Layer 12 of a small transformer language model trained on English Wikipedia (17 layers, counted from 0, width 128).
A neuron's activation on a vector x is squared ReLU(weights . x), where the dot is the dot product.

Input weights of the MLP neurons that the questions are about. A number n stands for n times 0.0097.
n39: 7 17 29 31 10 49 1 -19 10 -5 20 -54 2 -18 16 -39 13 29 -10 14 26 -6 -17 -3 -48 22 -20 -35 -17 -26 13 -8 12 13 -1 0 -20 -19 25 7 7 19 -2 36 1 29 -9 7 6 5 13 -4 16 17 -9 -1 -27 3 29 15 4 -16 5 -7 -11 -1 -5 65 48 7 23 -23 8 -33 -11 -17 -18 4 46 42 -42 15 15 -3 12 2 23 25 14 29 -11 10 -8 31 -10 -16 32 30 -4 4 21 -8 10 -18 -24 2 -18 12 24 17 15 8 -3 -3 -26 -2 6 -12 12 5 14 1 -31 -13 30 5 21 5
n47: 1 14 12 15 5 -1 -12 -1 6 38 -30 -26 15 -22 -10 -3 34 -27 -10 21 5 7 22 31 55 -8 -14 37 1 -6 30 -11 -8 -26 16 -11 27 33 -30 32 -9 21 -13 -6 10 6 9 36 -27 12 4 -3 11 1 28 13 31 44 16 -24 4 21 3 18 49 15 -19 -4 2 29 -34 11 6 1 -13 14 21 28 4 -8 -5 -3 -17 32 -38 -31 1 -2 -10 -7 -16 25 -36 31 -32 -38 -23 -14 -1 9 1 -6 -20 -9 26 -18 -29 -27 1 29 15 29 10 -47 -48 20 -11 -24 3 -53 -10 3 12 5 35 36 31 28
n57: -15 6 -4 21 7 -3 -10 12 -34 7 9 -14 19 -12 3 -2 -27 -12 -11 -14 -11 5 17 -13 24 3 -7 12 -4 19 5 -18 14 25 0 1 19 -7 3 9 -6 10 -13 6 -1 -8 -31 3 -19 20 -3 -25 -3 -15 4 6 -7 -16 -2 -22 -24 0 -2 15 -5 0 24 0 9 -2 5 -2 7 -15 -8 27 9 -15 2 24 2 17 -24 8 -18 -17 6 -15 -5 -24 9 11 3 8 25 -15 12 -14 2 4 5 -31 -3 -14 -4 3 -3 11 -6 -24 -4 28 10 -5 -8 -14 -3 -7 9 0 -4 17 10 25 24 -3 -1 -5
n58: -3 -15 29 1 1 -19 -30 -69 6 -39 44 30 15 -52 10 -4 -17 61 13 -18 33 22 31 -11 -15 17 -9 -18 5 27 -18 -31 -62 46 -32 -9 -16 64 -42 10 12 -17 -27 -4 1 -21 14 -24 -19 -24 33 28 17 47 38 -15 4 32 -7 -41 -10 -5 23 28 2 -17 -28 8 -11 -5 -3 10 14 -37 65 -2 2 -69 32 -2 17 -46 16 43 37 21 -11 -39 -7 -31 10 -5 -9 1 -1 -14 -5 -43 38 -3 -16 -35 -26 -26 6 -4 21 5 -14 9 16 38 -2 -11 -42 27 -37 11 26 2 23 -10 2 2 15 -2 -21 -1
n71: -9 9 -5 19 11 -1 -20 -8 42 45 32 32 8 -5 -7 -84 -43 -24 38 -4 40 4 8 -43 -59 34 44 4 -16 66 -2 -8 10 -15 -7 42 32 16 27 8 -23 -6 -16 -3 11 19 -14 -52 22 30 18 30 -8 -3 0 25 -41 8 -12 0 9 7 -4 1 51 31 29 24 0 -39 -14 -13 -15 -36 -12 14 -31 12 -36 -24 -26 -3 6 -40 -13 -12 -21 -12 -14 40 18 18 4 -17 -55 2 -3 51 3 -10 24 -44 -23 -2 -4 -3 17 -53 15 12 76 1 -29 8 15 -19 49 8 -30 -36 -19 -15 39 11 41 -3 -19 -23
n97: 16 -15 -16 10 5 23 14 2 -3 -3 9 7 1 -6 2 24 8 1 1 -2 8 -21 3 16 17 25 8 15 2 -9 -8 0 -9 11 0 -5 -16 3 -8 -8 0 -11 6 -4 5 -5 11 -8 -6 8 17 -44 -7 6 10 0 1 27 2 25 -20 10 -11 -10 9 -6 8 16 2 -4 -4 0 -18 15 20 -1 5 6 -25 1 -5 -18 -14 -9 -12 14 -15 3 18 12 -18 3 25 10 0 -11 -11 8 13 12 -7 -17 -19 3 6 -2 -2 2 20 -5 7 -8 6 -2 -18 -6 9 -14 -25 -2 5 -12 -5 -8 -25 -11 -2 26
n126: 28 13 -26 -1 61 -43 -37 1 22 -15 -8 -3 26 -1 35 11 -26 24 -40 11 9 1 32 -6 -24 29 7 -3 13 -14 -5 -4 22 -19 21 16 16 4 -17 -58 22 45 24 7 -7 -20 13 -1 2 -25 3 33 -44 6 14 7 4 -28 32 11 -9 -15 -39 -4 -31 -29 14 -6 1 14 -16 -10 35 -43 20 8 23 8 -7 -18 -1 20 -28 28 15 44 18 0 47 29 1 -10 20 25 26 -51 -12 3 -4 6 -19 41 5 55 -23 -13 6 21 27 1 -13 -31 -1 0 -29 -27 -27 8 -10 15 -5 22 11 -16 44 18 6 -1
n136: -43 -2 -25 27 -15 12 -30 -33 2 16 73 -51 -40 17 -6 10 -7 -26 -6 15 2 -4 47 0 24 39 75 6 -24 13 31 17 41 12 10 -37 64 41 -43 44 -9 20 0 75 12 -25 -55 1 -28 32 -9 -45 14 32 -29 -18 55 8 52 -25 -18 -15 6 -38 -8 -4 3 29 40 15 52 45 19 19 54 50 -36 -1 5 -13 5 29 -13 49 -27 21 5 8 14 -25 34 81 22 22 41 -19 39 -5 5 35 -24 -39 43 17 33 32 44 13 -75 37 23 32 30 -51 9 -45 -14 -24 1 5 47 -44 -8 43 22 -33 12 10
n164: 4 -17 -9 -16 63 -34 -35 -40 15 -7 1 4 -2 -12 -31 20 -16 2 -6 -10 12 -4 14 70 28 13 -8 38 10 33 59 -7 25 -49 -10 -14 -18 30 -4 -12 -29 -3 -26 -76 5 61 -23 14 -4 12 11 27 -13 11 39 -45 -68 -33 31 -38 -47 34 -6 10 4 -10 -3 -10 0 38 -30 -4 58 -77 -28 -3 34 -4 10 -18 -13 -7 -4 10 -19 10 14 -19 35 30 -55 -5 -6 46 -16 -12 -26 -3 21 48 -29 -5 -33 9 -21 64 -17 -13 -11 19 2 -7 -35 -1 15 63 28 13 1 -64 -16 -24 43 -14 22 -26 6 -5
n169: 31 29 14 -35 37 -35 24 7 -8 9 -17 -7 8 -3 18 7 -7 25 23 6 -13 7 -50 6 -34 38 -14 24 -9 44 20 49 22 -12 26 6 25 12 -28 -17 12 22 18 34 -19 15 -1 5 -4 -36 -3 -12 20 -27 33 29 24 -29 -10 55 16 5 24 -11 30 -48 -39 5 1 -29 22 -22 -29 -4 8 10 -8 -29 -3 -52 5 2 -32 11 -16 20 28 -13 -27 -3 -10 -26 37 1 6 -39 61 19 13 14 21 -14 2 41 10 -20 28 5 26 12 17 15 -45 -8 -12 24 1 43 7 -22 34 1 14 40 35 -37 -38 -13
n179: -19 -28 17 -22 -7 -29 18 -9 5 -17 1 -18 36 -13 -10 -5 -23 3 -24 -9 -9 -9 -13 -19 -39 15 -1 28 -13 -25 3 16 35 27 -8 22 8 0 -7 -1 2 0 15 14 -25 1 -49 6 50 -30 -9 -12 6 10 -29 -18 16 25 6 -17 -26 -28 -24 42 7 -30 -9 18 16 -17 1 -3 -21 5 -37 14 -19 -24 4 30 13 17 50 30 -27 -1 28 21 -5 6 -2 -31 7 18 3 -25 27 45 -10 -12 22 -4 28 35 39 -16 19 -8 -11 7 16 6 1 -24 -19 -30 46 -3 -10 -12 22 26 26 -15 50 -26 5 -35
n219: 8 24 17 -5 10 -13 25 12 57 3 -14 -10 -2 -11 41 10 13 16 -5 46 11 -54 19 7 -15 -1 5 5 -20 40 -31 20 -8 -2 24 -12 25 6 17 -13 33 34 26 22 15 33 27 -36 -7 -15 -20 -42 -10 2 22 -10 4 -25 -36 -15 -1 -50 -32 -5 41 -5 -2 -6 -33 -9 -4 17 25 33 34 13 -20 -17 -14 -6 58 -8 19 14 -12 -37 0 24 9 29 -7 -22 -4 22 -15 1 28 36 16 -5 43 -18 -35 -21 -35 -43 2 19 -22 7 -11 -5 -37 5 -38 13 -3 -19 -7 20 3 19 40 27 5 7 -27 -4
n223: -35 48 -7 10 9 21 -38 -12 7 -7 20 -11 -83 -15 -22 -19 3 -3 38 11 24 45 -23 3 25 80 11 23 46 7 64 62 34 15 -43 16 10 -2 -14 29 9 -33 30 -41 -5 -44 36 30 -2 -24 5 7 0 16 2 -22 -27 -18 27 2 0 5 -12 -16 -37 20 12 9 8 1 -5 23 12 12 -34 26 33 -2 14 16 17 7 -25 -43 7 -20 31 -6 -9 12 16 16 3 2 19 17 -6 2 23 18 1 35 2 33 42 -27 20 -20 -22 -4 -2 48 -13 -37 -2 16 28 -39 -6 -13 41 -40 -24 -23 68 -25 -27 -34
n235: -12 -30 -3 -37 -18 -31 -2 -43 -7 24 20 31 21 -11 -23 14 -14 -47 -26 61 -27 7 -30 -44 -32 43 -23 -19 9 31 -61 -11 -1 -12 -34 -42 -32 9 -36 15 29 -5 -6 24 46 -14 2 15 19 12 23 -39 16 -12 -15 -32 27 -6 7 -39 35 5 16 -27 -29 2 -32 -8 4 -19 2 -48 -13 16 16 -13 -1 22 21 53 -6 20 -24 4 -51 11 -15 24 7 6 -32 -3 -5 28 27 -48 -3 -3 11 14 23 -42 -16 13 31 -3 30 2 -4 -16 8 -2 -56 -12 -27 -26 1 16 -22 -24 -14 30 25 -1 42 22 -26 -19
n284: -11 -1 5 14 61 22 -14 -25 -1 13 2 -15 -40 -34 12 -15 -56 -48 26 18 35 2 5 -13 -26 53 -10 6 -5 -2 -22 28 -4 -15 40 -1 26 1 -20 -37 52 25 7 -35 -34 51 7 1 23 -9 -2 -12 -12 -32 1 1 -6 -46 -31 -1 -3 -17 27 17 12 -34 -10 -38 -24 -23 -22 -5 34 -12 -16 11 -30 -2 27 -7 -17 -10 47 3 6 -19 -6 -20 2 -17 -22 -2 51 -18 37 -15 -48 2 6 15 -4 -33 41 5 -19 1 4 3 -31 29 -29 30 -1 -24 -38 35 -15 -23 29 40 9 11 -53 4 37 -3 9 -25
n288: 37 -2 -6 -20 29 -4 -27 -17 20 14 25 2 58 9 -52 0 -41 20 -14 10 7 17 30 -16 -7 4 -2 -4 24 89 45 25 -7 6 -25 70 -30 49 -48 13 -14 4 -3 -37 -7 -16 -1 12 32 -13 6 -42 -25 39 11 23 -47 -48 4 7 41 49 -26 16 -12 15 -2 23 -37 4 -20 -3 27 -30 -51 -17 -1 3 -33 -39 -32 -26 44 -22 -20 39 -28 -19 27 43 7 -21 20 27 -30 -42 -56 -20 73 -42 81 10 -57 34 -20 -30 -19 61 -6 -10 20 -39 -10 -7 3 -27 39 -40 -12 31 16 27 -15 -18 75 14 27 -94
n300: 12 -16 22 -67 28 -3 -1 3 -37 -3 37 -33 0 -42 8 5 -2 -41 8 -25 26 6 -2 -41 -29 28 -11 -3 -29 -27 12 21 20 22 -6 40 2 -1 -18 12 2 -21 31 -27 11 0 -29 -29 4 -2 -21 6 4 -19 25 -3 -34 -5 32 58 -2 12 -15 -14 10 -5 -33 15 21 8 -25 -4 -32 -6 17 41 1 -38 -11 -22 22 -27 25 13 -21 53 5 -23 32 -6 13 -14 40 -31 -17 -33 18 -7 -4 2 39 -29 -11 5 24 -29 -4 -62 -11 -18 -17 -4 21 -21 12 10 -1 24 27 -10 -2 -1 14 -29 64 -17 1 5
n305: 3 -9 -9 2 -12 -30 -17 -6 -17 19 -6 -15 8 -22 -1 7 -7 16 -9 23 11 13 13 5 -26 19 -4 0 -1 -9 23 33 -1 -8 36 -1 -25 -27 -17 -27 22 3 14 0 -25 4 -1 0 23 15 -16 -21 11 -18 11 11 5 -11 19 -1 -26 13 36 1 -6 -15 -3 -16 27 -1 -38 8 15 -3 -1 -20 4 -11 14 -22 -15 -9 -16 -1 -17 -6 -19 -35 11 -28 0 19 -5 2 32 13 6 12 12 -19 -8 -12 5 -3 50 -3 -23 26 -3 18 -10 -7 5 25 9 -2 -11 -6 -10 -4 -26 24 -7 20 -7 26 0 -12
n314: 1 48 9 10 6 11 -16 -47 -20 12 -36 -40 22 -13 68 1 -14 27 3 23 32 -18 -58 0 -6 -33 0 -2 13 17 -10 -24 32 5 21 48 17 -13 -18 6 21 26 3 25 46 -4 -31 5 5 -13 9 -6 30 35 3 21 17 23 46 -27 -13 33 18 8 -13 15 11 -5 5 9 -25 -56 -9 19 -36 46 -6 10 34 6 -66 20 -6 5 -21 -7 -25 12 2 -11 6 23 2 -32 35 -60 27 -15 54 -13 5 -2 -50 -12 -2 -12 16 -6 -7 -43 -3 -1 -54 18 0 32 38 25 -8 -28 36 21 21 -6 46 -60 3 -22
n339: 22 15 -18 -25 -6 22 -7 -16 -36 -21 -13 5 50 -48 -10 -31 9 -11 10 22 -14 -22 -2 -38 29 7 -27 -17 20 19 21 13 39 12 0 -33 -12 27 4 24 -6 3 40 -27 34 30 21 -43 -10 -29 -18 -21 -2 -43 27 18 -2 -21 -9 1 5 -23 -20 -30 -12 -6 2 -37 -38 -47 12 50 29 -18 30 27 -1 55 -37 3 -24 -30 10 43 -15 8 -22 -15 -31 3 8 5 -24 -5 -58 -18 17 -10 -4 4 -15 5 7 3 9 0 -8 -48 -36 -5 -18 7 1 -1 -68 14 -4 -25 16 9 -5 -15 -51 -1 -18 -13 -51 16
n342: -1 20 31 -53 -50 -2 12 22 18 -14 6 -17 6 4 -5 20 5 5 10 -6 -14 16 8 -20 -1 -19 -3 30 3 8 27 -6 -2 -4 -8 -14 -22 23 -7 3 11 -3 -17 -2 5 -4 18 21 -4 41 -25 6 9 -36 1 38 -11 -35 -25 19 -20 12 6 -4 -2 -4 -5 2 13 -21 -7 4 22 -27 7 -8 -17 -17 10 2 34 -24 18 12 -16 -7 -50 -36 -15 6 -2 27 -4 -1 39 -8 8 -22 38 31 5 -8 6 16 8 -18 -4 -22 13 -38 -7 -4 17 22 21 20 -68 -26 16 2 10 65 -1 9 31 1 -15 3
n358: 17 -9 29 -12 24 -19 23 -2 2 -14 -22 33 5 -32 -34 -9 -42 -30 -37 43 28 24 -27 9 -27 -3 45 24 -27 -20 37 -11 54 41 23 -25 13 -7 33 20 10 1 23 -22 -15 -29 -81 23 -21 35 40 -5 6 7 32 35 25 -12 -8 -30 6 28 -10 26 -28 -24 -2 -37 -18 40 5 -7 39 -3 39 -16 -21 37 36 7 39 13 -4 -21 -18 -39 20 -15 -17 2 -16 7 -36 8 -24 2 -12 19 -18 71 24 -8 33 41 12 -75 49 32 -11 -8 5 28 -12 -48 -19 19 -15 33 -11 -2 -6 -45 45 18 85 -17 -11 30
n386: 20 -4 8 9 -17 14 25 -10 18 -17 -10 -28 0 0 -8 15 12 -6 18 -9 -8 4 5 5 25 -9 -31 2 -9 -16 -2 3 -9 3 -18 -14 -11 -9 -9 -5 -3 -12 -9 23 2 -1 -8 13 -8 5 13 13 -3 28 2 -12 12 10 28 13 -20 17 -1 -1 -27 -22 -20 -8 7 -14 4 -12 -27 -12 11 -6 19 36 18 -4 3 -17 13 3 -5 14 -7 -21 26 -15 2 7 21 -26 14 -1 10 2 7 15 -13 -4 7 -3 1 1 -10 10 8 -22 -9 1 -14 4 -22 16 -3 8 14 -18 -1 16 2 -6 13 4 0 28
n401: -36 -28 16 -1 19 -63 -6 -51 -12 48 31 -30 42 -36 20 30 -27 16 -20 -6 -12 2 -43 0 16 36 63 -16 -7 -13 -49 53 -5 12 43 7 -13 33 -35 -6 32 11 -3 39 -67 -5 13 22 9 -28 30 -28 -24 -42 -20 42 -35 -37 -52 -29 11 -12 -25 8 -60 3 -20 -37 -12 4 -8 -8 -1 40 17 7 3 -32 -5 8 -17 -13 37 30 -63 -9 -17 -36 4 15 -22 21 -48 -2 -22 -12 -16 30 8 7 40 30 10 -22 12 17 -8 7 -7 82 -25 31 21 -5 60 -7 16 -40 1 -8 50 -41 23 22 20 7 -34 30
n407: -3 25 -46 -21 45 -11 -27 34 5 53 78 39 -42 -32 8 36 27 5 2 38 -31 -29 1 4 -4 34 -38 -6 17 16 27 35 35 -15 13 -18 18 13 18 -3 11 -26 -27 -24 -60 -8 -29 -5 -12 39 3 -43 -15 5 -29 -38 32 -3 -7 22 21 -30 70 10 -19 -21 34 15 -32 -40 5 -14 25 1 28 3 13 -17 -16 45 -30 -20 -13 11 -12 -17 -86 -17 -15 -24 13 -64 9 32 28 -25 42 -29 9 34 21 -9 28 16 -8 15 -3 3 -3 21 7 24 -40 -8 6 -10 -17 -41 46 20 -6 -8 12 4 31 48 23 34
n431: 44 -57 30 11 1 -28 11 22 28 9 -29 -18 -31 -7 1 4 8 -8 16 -28 41 23 20 2 4 -24 23 7 -16 0 -17 0 -2 8 -21 21 15 -18 -10 19 -29 -2 5 -23 -2 1 32 -15 36 -17 7 -12 1 17 -5 29 15 -6 -23 26 -22 12 10 -9 21 -7 -3 -4 19 -60 -2 -26 -32 -19 36 -6 -18 1 -23 -5 -1 -24 6 -1 -6 -20 -28 45 -10 2 -18 44 0 16 -7 -48 13 -24 10 27 -15 -2 17 -2 19 27 -5 -7 1 12 30 15 38 -1 -4 -9 -13 -35 9 -4 -28 -23 -42 -4 15 22 12 29
n442: 62 -2 17 -12 16 8 3 -55 -31 -42 -15 -25 -3 -27 11 2 -11 -37 -6 27 8 27 8 -20 6 25 -16 47 7 39 -25 -11 14 -10 25 25 -46 -15 -54 -24 -20 -16 -1 35 18 10 36 -3 -8 31 -30 20 42 6 4 -23 -23 31 -6 47 10 -4 47 -5 -18 -17 -36 1 -41 -23 -12 -6 -33 -5 -13 19 3 10 25 27 21 15 -52 -12 -8 24 -23 -40 -26 -24 49 6 14 29 34 -17 -14 -5 28 -32 -13 14 13 14 31 5 21 56 -34 5 53 -5 1 3 -36 -18 6 -21 -23 2 -21 9 -20 -10 72 11 26 -18
n491: -19 32 -33 28 26 68 1 -24 -15 33 5 -25 -8 5 15 30 24 41 -29 51 -12 -7 47 5 4 -8 -17 -17 39 -27 -2 -26 27 13 -29 29 31 -3 32 8 -2 26 14 -38 23 -55 -37 6 16 21 20 -18 -34 4 3 -43 25 57 -8 -17 -21 -26 -29 37 16 -5 12 -7 51 18 0 -40 26 -71 -44 3 -4 9 0 5 70 4 25 50 -6 36 -10 -21 -24 30 42 -7 33 48 5 -41 13 -5 40 -4 -17 62 15 2 4 -11 -14 16 9 59 23 -29 13 -6 -17 8 37 -6 5 -7 1 36 -9 8 16 -7 -5 6
n508: -48 15 32 27 -4 -9 -42 1 -54 -28 6 -1 34 -13 29 32 15 -1 -58 21 -8 -18 -28 -19 23 -3 34 -58 91 -8 -10 -9 -20 -22 44 16 21 41 -27 -44 -13 -10 -32 -78 8 33 10 -18 -29 -13 26 -5 9 -16 -13 -46 -12 -33 15 4 -13 16 17 -38 15 -25 -4 6 8 -28 -25 -5 28 -12 -18 31 3 -86 -24 -24 35 -24 -9 7 -41 41 34 -38 56 60 -47 10 -6 -24 44 -17 7 10 58 -33 -14 -58 -4 29 23 -6 35 32 -12 7 -10 20 -8 -41 -15 21 -24 -10 9 24 21 -8 -12 23 34 -16 24 2

Each question shows a token from some text and the vector x that enters the MLP there. A number n stands for n times 0.061.

"i": 5 -7 -19 1 -3 18 8 17 2 -4 -32 5 20 3 7 -6 5 23 7 -34 7 -1 -2 4 -7 9 -15 -3 4 -4 -23 -3 -9 -19 -12 -12 2 -24 -10 0 31 11 -9 -7 -19 -3 10 -8 -28 16 6 13 17 -16 13 22 2 8 24 16 -7 -15 -7 0 23 -12 -8 15 -2 30 -8 -10 -1 35 -8 -9 -8 17 -4 -6 13 17 -3 -16 22 -5 -5 31 14 -2 15 -24 -18 1 10 29 5 23 4 -35 -5 -9 14 -20 0 -2 -4 -14 -20 -10 20 -12 -2 -28 28 -26 1 -7 24 12 14 -27 27 -3 -62 -10 -26 -29
Which neuron fires most, and how strongly? n219, at about 3.1

" \"": -18 -6 -31 -5 16 7 -6 10 12 13 -9 -17 19 4 -17 -2 -4 9 -19 -25 1 -9 -4 21 20 18 8 -13 13 -8 6 -17 25 -22 -20 -4 -11 -33 3 -10 25 9 -7 3 -1 1 -9 12 -8 21 28 21 -3 -13 6 -5 22 -5 10 -1 4 -2 40 -19 20 8 1 -1 13 14 9 -33 11 8 8 -9 -7 20 7 -11 -38 -10 17 12 41 -7 14 6 18 -25 11 -6 5 13 -19 42 -19 4 7 -23 -13 -5 -2 -35 -8 -26 -5 -21 25 -16 9 -20 19 6 -2 10 9 11 -9 23 5 -8 41 15 -35 5 6 -13
The three highest activations, in order: n164, n39, n305

"-": -7 5 -39 -12 21 -8 -7 7 -13 -15 -7 -17 -13 9 7 -19 -8 -2 -26 -6 -28 -4 1 17 13 11 -18 -14 22 -18 -20 -4 2 -5 5 19 -21 -32 -1 5 31 4 -9 -14 -30 3 7 14 -30 22 -1 3 5 -9 -14 -22 23 -6 18 22 -7 0 27 -12 25 -1 -2 3 14 -3 5 -14 10 24 -9 -22 12 20 0 3 -21 22 20 12 25 -5 -4 14 -4 -35 -2 -17 22 2 12 8 -18 -23 7 -28 -7 -16 21 -13 -36 -30 -3 -6 2 5 -14 8 1 -33 18 -17 5 4 -3 40 1 -17 27 3 -27 7 17 -12
The neuron with the highest activation: n407

",": -2 -15 -28 -7 11 1 8 15 2 -21 -7 -18 12 10 -7 -8 -2 -12 12 -18 -15 -11 -9 4 13 -20 -17 -17 13 -8 -31 -35 -9 -9 -13 -21 2 -48 8 6 29 -24 -15 2 -6 -23 14 37 -25 8 21 16 6 -25 9 12 29 2 13 24 -13 4 11 -3 24 -1 3 2 17 36 -4 -18 0 -12 7 4 5 -5 -1 -3 -12 12 -7 -24 51 5 3 45 12 -20 5 -4 -4 -5 -15 11 -1 -11 -2 -41 7 15 4 -28 3 -4 -7 -17 -10 -11 -5 -14 -2 -21 3 12 7 -11 2 15 5 1 19 27 -5 -21 16 -9
Which two neurons fire most, strongest first? n314, n386

"ji": 3 5 -10 -5 5 34 11 24 11 -6 -25 -9 6 -7 6 13 -13 -1 20 -30 7 -6 -3 27 -4 6 -26 -1 19 -7 -27 -2 -10 8 -9 -12 9 -28 10 2 22 12 -17 -13 -11 -7 18 18 -19 5 15 11 17 -22 -11 12 -12 3 5 12 -19 -5 5 -12 16 -8 16 4 -17 6 -16 -15 5 2 8 -9 -11 22 7 -8 -10 8 -11 7 28 1 8 18 11 7 6 -24 -18 -14 14 14 4 21 -15 -17 11 -8 11 -29 -8 4 0 -1 -10 -12 -8 -13 1 -6 8 -20 9 -2 -11 19 8 -38 35 0 -84 3 -20 -42
The neuron with the highest activation: n219

" his": 2 2 -20 10 5 10 3 -6 -17 -18 -13 2 13 10 -32 9 -14 -3 -32 -25 -2 24 -10 -3 28 -8 -10 -3 -4 2 -25 -6 -3 7 -21 -22 -7 -13 -10 17 14 -9 3 -15 -14 11 18 22 -17 13 26 14 -12 -22 25 2 -2 14 7 -4 -5 -3 21 -17 8 -6 -34 21 15 1 2 1 -7 6 32 -13 21 33 -12 -9 -6 57 17 -16 30 13 1 45 6 -30 -15 -9 0 7 1 18 -23 -7 -20 -16 2 -2 23 -12 12 -37 -8 30 -6 -11 -5 -16 -13 0 9 1 -4 3 -7 19 18 -12 20 0 -1 16 -10 -19
The three highest activations, in order: n235, n358, n386

" =": -24 1 -17 -22 -3 13 26 10 -6 -12 7 -19 8 -4 -16 2 8 -20 5 -22 2 -5 -3 -19 10 -12 -28 18 21 7 -21 -12 2 -8 -25 -11 4 -2 -11 -21 37 3 -13 -8 0 -5 25 24 -14 39 10 11 1 -23 8 35 20 12 -26 23 4 -5 30 0 20 4 20 7 13 18 39 -14 -1 -28 -16 -15 -22 -2 3 -1 -32 15 10 -22 44 10 1 9 -3 -22 12 -3 2 12 -2 -2 -5 3 -2 -26 28 -9 13 -9 6 -10 6 -19 -21 -29 14 0 -7 -23 30 -11 4 -8 -14 4 20 14 19 7 -1 0 -1 -25
The neuron with the highest activation: n342

" Scar": -7 7 -15 -13 20 5 8 35 -27 0 -22 12 -5 11 -19 -4 -6 -1 -17 -34 -24 -29 -7 -2 10 -15 6 -18 -10 3 -11 -1 -24 14 -32 -9 -1 -25 5 -12 19 -2 -1 -10 -5 -7 10 21 19 16 -11 10 -3 -34 -5 24 10 0 17 10 -12 -53 -7 -8 13 -5 1 27 8 6 9 -13 0 19 15 12 15 -6 -15 -23 -13 7 -17 6 20 -14 -15 -1 -5 -11 10 0 -6 -6 14 -1 -24 -5 -21 -11 -4 11 5 -16 -12 -17 -2 15 -15 -14 18 -30 -21 -5 18 -10 13 8 -3 -2 6 -9 17 10 -73 -10 -4 -27
The neuron with the highest activation: n97

"s": -10 -30 -11 -14 21 3 5 15 -6 12 -19 -7 -4 6 -39 -6 -1 -16 -13 -36 3 9 -13 7 22 18 -2 17 6 8 -18 -4 0 11 -1 -19 -8 3 -3 -14 18 -15 -5 -14 -14 -1 10 10 -25 18 20 12 -22 -34 11 23 2 -5 16 14 -8 5 10 -21 38 8 -16 16 6 25 10 4 -4 -4 9 -23 15 26 -10 -2 -19 10 3 -9 28 -12 -7 61 -8 -11 -7 -12 1 -1 2 12 -19 27 -3 -19 -19 3 17 -25 0 -11 0 21 -13 -1 -21 -2 -1 -36 9 -2 3 20 -3 5 13 0 29 1 -51 7 0 -13
Which two neurons fire most, strongest first? n97, n164

" children": -3 -23 -9 -31 8 17 15 39 -48 -4 -36 2 -12 9 -22 0 -30 2 0 -34 -22 -3 17 1 24 3 7 4 19 15 -2 -39 0 4 -18 -15 -16 -20 17 -24 30 5 -9 -7 5 -8 2 22 -14 -2 16 -8 14 -34 19 19 16 -3 34 6 -6 -8 13 -9 17 1 14 22 6 12 3 4 6 3 37 -6 -13 10 12 16 8 9 -11 -6 17 -8 23 22 16 -12 1 -8 -14 -10 0 9 17 10 7 -34 3 -1 14 -10 -5 -24 9 6 -16 -29 7 -19 -1 4 6 -16 -3 -8 -8 6 21 18 12 10 -30 8 -6 -19
The neuron with the highest activation: n57

" their": -8 -17 -37 -5 18 14 14 9 -26 -7 -8 -5 14 5 -47 -22 -16 -5 -29 -16 1 14 3 5 6 3 -25 -6 -12 -4 -12 -14 5 -3 -19 2 0 -25 13 -4 15 -3 -31 -30 -19 -23 27 6 -19 4 21 18 5 -43 16 12 -11 9 23 8 -22 -3 17 -10 34 -5 1 18 21 2 -15 -37 -9 0 10 -6 13 12 -6 -5 -12 20 9 -1 20 10 5 31 4 -20 -11 -24 5 -5 1 22 -28 2 -17 -43 -12 -10 6 -28 14 -20 -2 2 -27 -4 14 -3 6 -9 16 -10 20 5 -6 13 16 -6 15 -1 3 -6 -8 -14
The three highest activations, in order: n300, n71, n57

"=": 6 1 -17 1 15 -6 6 32 2 -13 -14 -16 19 -7 12 -1 -13 -13 -8 -1 -19 7 -16 -13 24 2 -16 -5 15 -8 -7 -17 7 15 -3 -5 6 -22 -8 20 29 15 -36 7 -5 -4 18 4 -16 26 25 17 26 -36 16 37 9 14 8 23 -17 -4 0 -5 21 5 -1 5 16 -4 25 -19 19 -7 -13 -22 -16 -10 -8 -10 -7 18 16 -8 47 4 4 -3 -8 -8 -7 -9 5 -21 -14 25 -14 4 -18 -23 -4 -21 11 -31 1 -25 -6 -11 -15 -36 -5 -6 7 -8 39 -37 -7 2 -7 13 26 13 8 -19 1 -11 22 -9
Which two neurons fire most, strongest first? n342, n57

" mentioned": -18 -11 -30 -30 4 -1 24 5 -27 -11 -23 -15 -3 1 -40 -8 -13 3 -34 -25 -19 10 3 -4 6 -17 5 -28 21 4 -3 -25 -3 -2 9 -24 -11 -14 8 13 7 -23 1 17 -17 -8 -3 15 -15 -11 2 12 0 -29 13 21 7 9 34 -5 -3 -19 7 8 14 6 12 8 -12 11 -8 -11 -36 -3 -18 -29 1 -1 -1 -12 -18 7 2 2 37 9 5 36 3 8 4 -21 -15 8 5 -26 -26 -13 6 -28 4 11 6 -30 -1 -22 3 3 -29 -16 -11 -2 -9 -13 12 -14 -13 -1 -2 -2 28 6 27 21 -28 10 -4 -30
The neuron with the highest activation: n288

" Sean": -3 -11 -8 2 17 8 21 11 -2 2 -3 4 0 -6 -4 14 -6 8 -17 -13 -7 -13 3 -11 11 0 3 -1 -15 -9 -16 -17 2 10 -11 -3 -14 -4 9 3 16 -9 9 -23 2 -24 9 22 9 34 7 34 -5 -40 30 0 19 -9 15 5 -18 -21 22 11 16 -9 -8 17 37 16 -12 3 -8 22 10 -26 21 11 -6 -19 -13 35 -1 -5 35 1 19 -6 15 -1 27 -16 -18 -4 22 18 -39 13 -21 -24 -2 -7 5 -21 -19 -12 4 -5 14 -30 17 -6 -10 -35 -10 -16 -9 -31 5 -1 3 -8 18 -5 -50 -6 6 -14
Which neuron fires most, and how strongly? n97, at about 1.4

"u": 5 -10 -21 0 11 16 7 20 14 -7 -12 -15 17 10 5 -2 3 5 7 -25 2 3 4 8 3 9 -15 2 30 2 -29 -17 -25 -6 -14 -21 12 -13 -3 1 22 1 0 -14 -16 -17 7 20 -16 15 17 13 12 -18 17 12 -10 -4 11 17 0 -6 9 2 21 -17 -30 21 11 26 23 -11 5 11 10 -2 -7 6 9 9 -10 20 8 -7 41 -20 22 15 6 2 16 -19 -11 -14 20 14 -14 39 3 -33 -3 0 14 -33 -3 1 -13 -11 -26 -16 24 -9 -3 -6 15 -16 -12 7 28 13 24 -13 32 -14 -59 -9 -15 -25
The neuron with the highest activation: n39